Layer 4 of a small transformer language model trained on English Wikipedia (9 layers, counted from 0, width 96).
A neuron's activation on a vector x is GELU(weights . x), where the dot is the dot product.

Input weights of the MLP neurons that the questions are about. A number n stands for n times 0.0019.
n59: 34 190 -117 -97 -140 64 -203 -9 -103 361 137 -31 47 -194 -148 179 -44 -97 17 43 229 -18 83 0 -153 98 -37 60 121 51 -173 150 -235 99 5 180 128 127 147 -92 153 212 243 -88 269 42 131 100 -13 47 -42 79 -256 64 -261 -84 149 -209 -220 -45 -242 149 163 -102 -36 203 -241 -23 -18 61 -66 -124 184 -23 -57 -104 -74 298 -293 14 -245 -31 -131 131 -117 -147 231 244 -317 99 69 243 18 -9 174 40
n200: 109 93 -4 72 0 -155 172 -35 229 -154 16 149 191 -46 -17 269 74 75 -8 -77 99 -41 54 76 61 16 -230 -116 89 25 -83 -68 44 -245 170 -236 115 -34 -315 -126 4 -34 -80 -187 71 -175 153 90 63 189 279 92 148 -8 192 168 -73 47 -177 53 -107 118 228 -55 105 154 -87 4 -148 134 154 -77 16 12 -96 -130 -136 151 -50 -45 -49 -76 259 -33 -59 -8 277 -181 -112 47 -214 215 166 -218 -42 132
n202: 269 88 29 -33 -79 463 185 175 -225 28 -13 46 119 -33 -179 17 -8 -111 262 46 40 -204 58 -9 -194 -134 -24 -67 -178 -157 99 -219 90 -9 124 64 62 155 -143 -171 25 197 -167 99 9 284 -17 -57 -247 217 146 99 -66 53 77 -59 -53 83 236 -158 128 127 102 -36 -78 109 -72 -284 -146 -43 -213 -91 0 -147 -187 39 -15 134 -89 167 44 -21 74 254 -59 -50 46 -58 93 360 -18 -13 184 -222 -23 303
n230: 60 102 37 88 -105 17 173 122 -266 -193 -30 37 -108 -20 -200 0 -45 -12 427 13 -39 160 44 75 -145 17 -260 -283 -436 -136 -175 31 130 84 143 -41 149 164 270 -186 72 94 35 67 -13 79 86 -155 21 45 62 -153 323 22 -215 71 -81 -54 -128 210 -138 62 9 -181 -34 77 -104 -160 26 4 232 -4 -195 -22 -12 196 -48 20 -49 -9 -38 188 -59 56 265 -216 -48 -150 -64 -102 48 64 -71 81 173 -4
n306: -34 66 -161 -18 125 31 0 56 35 -143 -47 -98 77 164 127 39 90 -27 131 -12 -213 -95 99 -107 26 19 -39 -267 50 -180 -126 231 -107 178 -135 72 22 -93 135 -14 231 -90 -97 27 196 -20 41 -153 -76 15 309 104 185 146 -269 44 172 -213 133 -173 -241 -79 128 42 58 -55 136 162 236 -235 42 -15 -166 -139 152 -35 -94 86 -97 -94 -47 -38 -66 -94 -77 -56 89 -170 -187 -195 -63 -171 217 70 -93 193
n330: 322 -24 -138 -130 -43 169 32 76 -87 73 210 -65 184 52 -102 28 -123 -12 153 -218 137 105 45 -161 -105 -94 -100 -175 -36 57 31 141 70 91 121 178 -169 -124 397 18 -41 106 0 148 159 37 -62 -68 -136 -42 -199 -200 -97 -48 185 153 -64 155 -87 4 222 -240 -161 -32 277 -4 -167 194 -89 -74 -140 23 0 41 148 295 10 -50 92 20 96 -35 123 -96 -169 -99 30 95 -187 174 -61 -155 93 -123 -37 75
n359: 384 45 -48 -152 -173 23 89 60 107 -102 -173 161 34 -224 101 45 -248 -149 72 -138 -18 -9 41 257 -4 -89 45 9 -72 -14 150 -9 71 -183 90 346 -124 103 147 -88 -170 58 47 62 -148 -199 17 132 -198 -189 75 9 100 -169 65 -9 36 -90 33 -113 0 109 230 -78 170 -45 -96 -270 -64 -145 105 115 289 -129 107 172 15 250 -84 200 -113 146 40 181 -159 237 209 -13 278 -80 256 126 198 224 -56 -397

Each question shows a token from some text and the vector x that enters the MLP there. A number n stands for n times 0.011.

" same": -41 94 189 33 -121 -26 -4 -110 -15 -104 -48 66 172 -189 -60 -88 -77 32 -49 99 -14 -83 31 -24 84 16 19 64 -122 -80 -212 33 -55 -35 -3 -44 139 38 -38 112 -154 9 -154 61 45 77 -20 -7 -136 90 146 -139 -32 -56 0 -84 44 -47 -26 -132 -85 -62 76 34 -52 50 -80 115 69 -37 -118 19 -135 -74 -97 27 262 -180 -65 35 53 159 6 -17 -66 -44 -14 106 -60 -7 -78 -68 -36 105 -41 -14
Which three neurons fire most, strongest first? n202, n306, n230

" long": -15 69 26 80 -70 -71 -6 -161 -11 -104 18 73 24 -205 -19 -16 -66 23 89 139 49 -27 54 -10 61 5 13 57 -6 -43 -159 -61 -134 53 -22 -39 135 115 -67 153 -135 97 -159 7 25 44 -128 -53 37 78 77 -9 84 -69 55 -38 56 -106 -27 -122 -42 42 101 117 6 102 -47 202 21 -53 -60 -19 -40 -106 -93 19 333 -193 136 19 85 101 51 75 -130 3 -62 -28 -30 -31 -2 -35 -55 81 -131 -27
Which three neurons fire most, strongest first? n306, n202, n200

" The": 75 -60 -31 26 -46 -13 -67 -99 40 -31 66 66 127 -198 -56 21 -118 -22 -24 46 -55 -66 45 6 70 71 77 78 -120 11 -55 -4 63 1 78 -55 75 -37 -43 50 -130 -63 -127 64 17 97 -38 6 -17 34 1 -107 -96 -179 88 -63 78 -20 -13 -94 12 96 152 127 3 98 21 321 55 17 -92 -52 -132 -82 -87 3 145 -179 73 -38 56 45 9 -16 -88 3 -41 16 75 -17 15 -73 0 100 -98 -48
Which neuron fires most, and how strongly? n330, at about 0.88

" ": 60 -29 28 129 -4 -29 -80 -35 -103 -111 15 78 132 -170 -33 -75 -104 -26 -97 72 -47 -79 11 30 179 44 173 39 4 -75 -107 3 -17 27 -4 -109 66 -60 -20 106 -14 -5 -38 9 81 67 -54 -47 -67 -16 68 37 -59 -128 -1 -75 117 -51 -42 21 -23 -57 164 120 22 110 -2 215 96 43 -22 -58 -80 79 -25 9 166 -38 68 -62 88 99 75 -73 -105 -91 28 85 19 -154 -34 -213 -107 114 -87 -21
Which neuron fires most, and how strongly? n306, at about 2.5

" acknowledged": 12 31 45 86 -67 -59 -54 -146 -64 -65 18 82 -87 -180 1 -59 -159 -34 8 127 -68 35 -42 26 48 -15 161 54 -163 -19 -9 39 17 -71 105 -130 44 10 104 56 -35 -61 -196 94 24 8 47 34 -44 -18 25 -58 -21 -124 -31 -103 79 -95 -60 -50 -16 29 5 87 -66 20 -51 287 10 -21 -53 -107 10 6 -82 1 34 -232 108 -19 46 100 34 -25 -23 6 -119 78 50 -24 -11 -96 -33 77 -82 -11
Which neuron lights up most? n230

" regular": 60 49 18 115 -77 -23 3 -66 -5 -107 54 9 7 -214 67 -39 -42 55 24 142 -50 -85 2 -47 43 -41 83 36 -163 -66 -71 -118 -137 13 80 -78 61 12 -121 8 -102 36 -163 56 52 67 -93 25 -126 36 67 -102 -45 -90 -35 -29 130 -68 -85 -102 35 59 61 141 -21 68 -87 253 -13 7 -43 -64 -49 -108 6 -62 195 -132 156 -9 121 79 24 -35 -96 -40 -15 95 10 -70 39 -105 -17 124 -66 19
Which neuron lights up most? n202

" States": 80 6 -53 7 -29 -50 -123 -126 72 -144 -64 60 39 -230 -32 -74 -16 16 68 4 -27 -50 -64 -78 127 -65 195 98 -119 54 -97 -78 -92 -103 161 -64 9 4 -104 42 7 -8 -80 107 110 -8 -53 -99 34 23 -11 -117 -30 -29 3 9 103 -112 -62 81 21 -81 131 45 -74 78 -100 192 87 37 -48 -78 14 -5 -205 -23 99 -12 112 -30 1 -16 14 -94 -1 -24 99 124 -21 120 -80 -73 -33 114 -23 -33
The two highest activations, in order: n200, n59

",": 153 1 13 40 19 -36 -37 -65 -107 -132 49 108 8 -193 -29 -21 -89 81 -141 167 -56 -3 22 -18 70 -33 101 2 32 -95 -155 -74 -119 -19 25 -36 130 81 -3 49 -52 37 -65 -1 108 97 124 -54 -110 -6 83 -54 -38 -120 0 -46 146 8 -49 -22 9 -28 144 146 -47 93 69 175 108 90 -38 -215 -145 69 -35 -5 183 -80 180 -21 152 -69 -5 -50 -89 -91 2 64 3 -42 -31 -81 16 54 -60 -57
Which neuron fires most, and how strongly? n306, at about 1.1

" over": 9 14 0 20 -74 -92 -72 -65 -100 -51 37 49 -28 -153 -31 -75 -135 -27 4 102 10 -34 62 99 45 73 17 16 -118 -96 -107 -31 -121 23 -40 -149 10 64 96 11 12 -97 -168 45 88 59 -81 -33 75 21 -145 -3 8 -115 -81 -57 99 -107 14 0 97 -89 -31 21 18 43 -18 282 71 94 42 -18 -38 49 -98 21 141 -143 116 -3 90 97 10 15 -123 -53 -133 69 -11 40 -2 -47 -68 113 -115 -41
The two highest activations, in order: n230, n330

" As": 135 30 134 154 -139 32 -124 -36 -59 -91 91 70 -46 -167 -2 -31 16 -4 -80 -73 -88 49 -26 -14 48 -75 -27 78 -67 41 -142 -11 -25 -32 120 -97 42 -33 -32 80 -292 -153 -101 26 6 22 -104 -27 -2 -23 20 -180 -39 -59 -67 -34 25 -66 -107 30 1 -18 161 226 1 38 -16 193 63 -60 -150 -84 69 100 -180 91 113 -108 20 8 16 -15 -35 78 -87 -124 -25 -1 79 -30 106 -28 11 51 -21 -10
The two highest activations, in order: n330, n359

":": 108 -85 56 68 -109 -16 -15 -134 6 -117 33 35 9 -200 -39 25 -119 2 -152 168 -139 -53 51 144 135 -53 141 33 -73 -10 -152 63 -54 -46 126 -57 130 0 -7 18 -25 20 -110 -56 103 67 -52 -54 45 24 33 -43 -29 -78 5 -7 103 -66 -94 37 -12 16 220 148 -1 97 -6 214 21 41 -47 -34 -129 6 -16 -52 160 -3 140 53 42 -70 8 -49 -68 -37 -2 62 71 44 88 30 64 29 -70 -27
Which three neurons fire most, strongest first? n200, n359, n59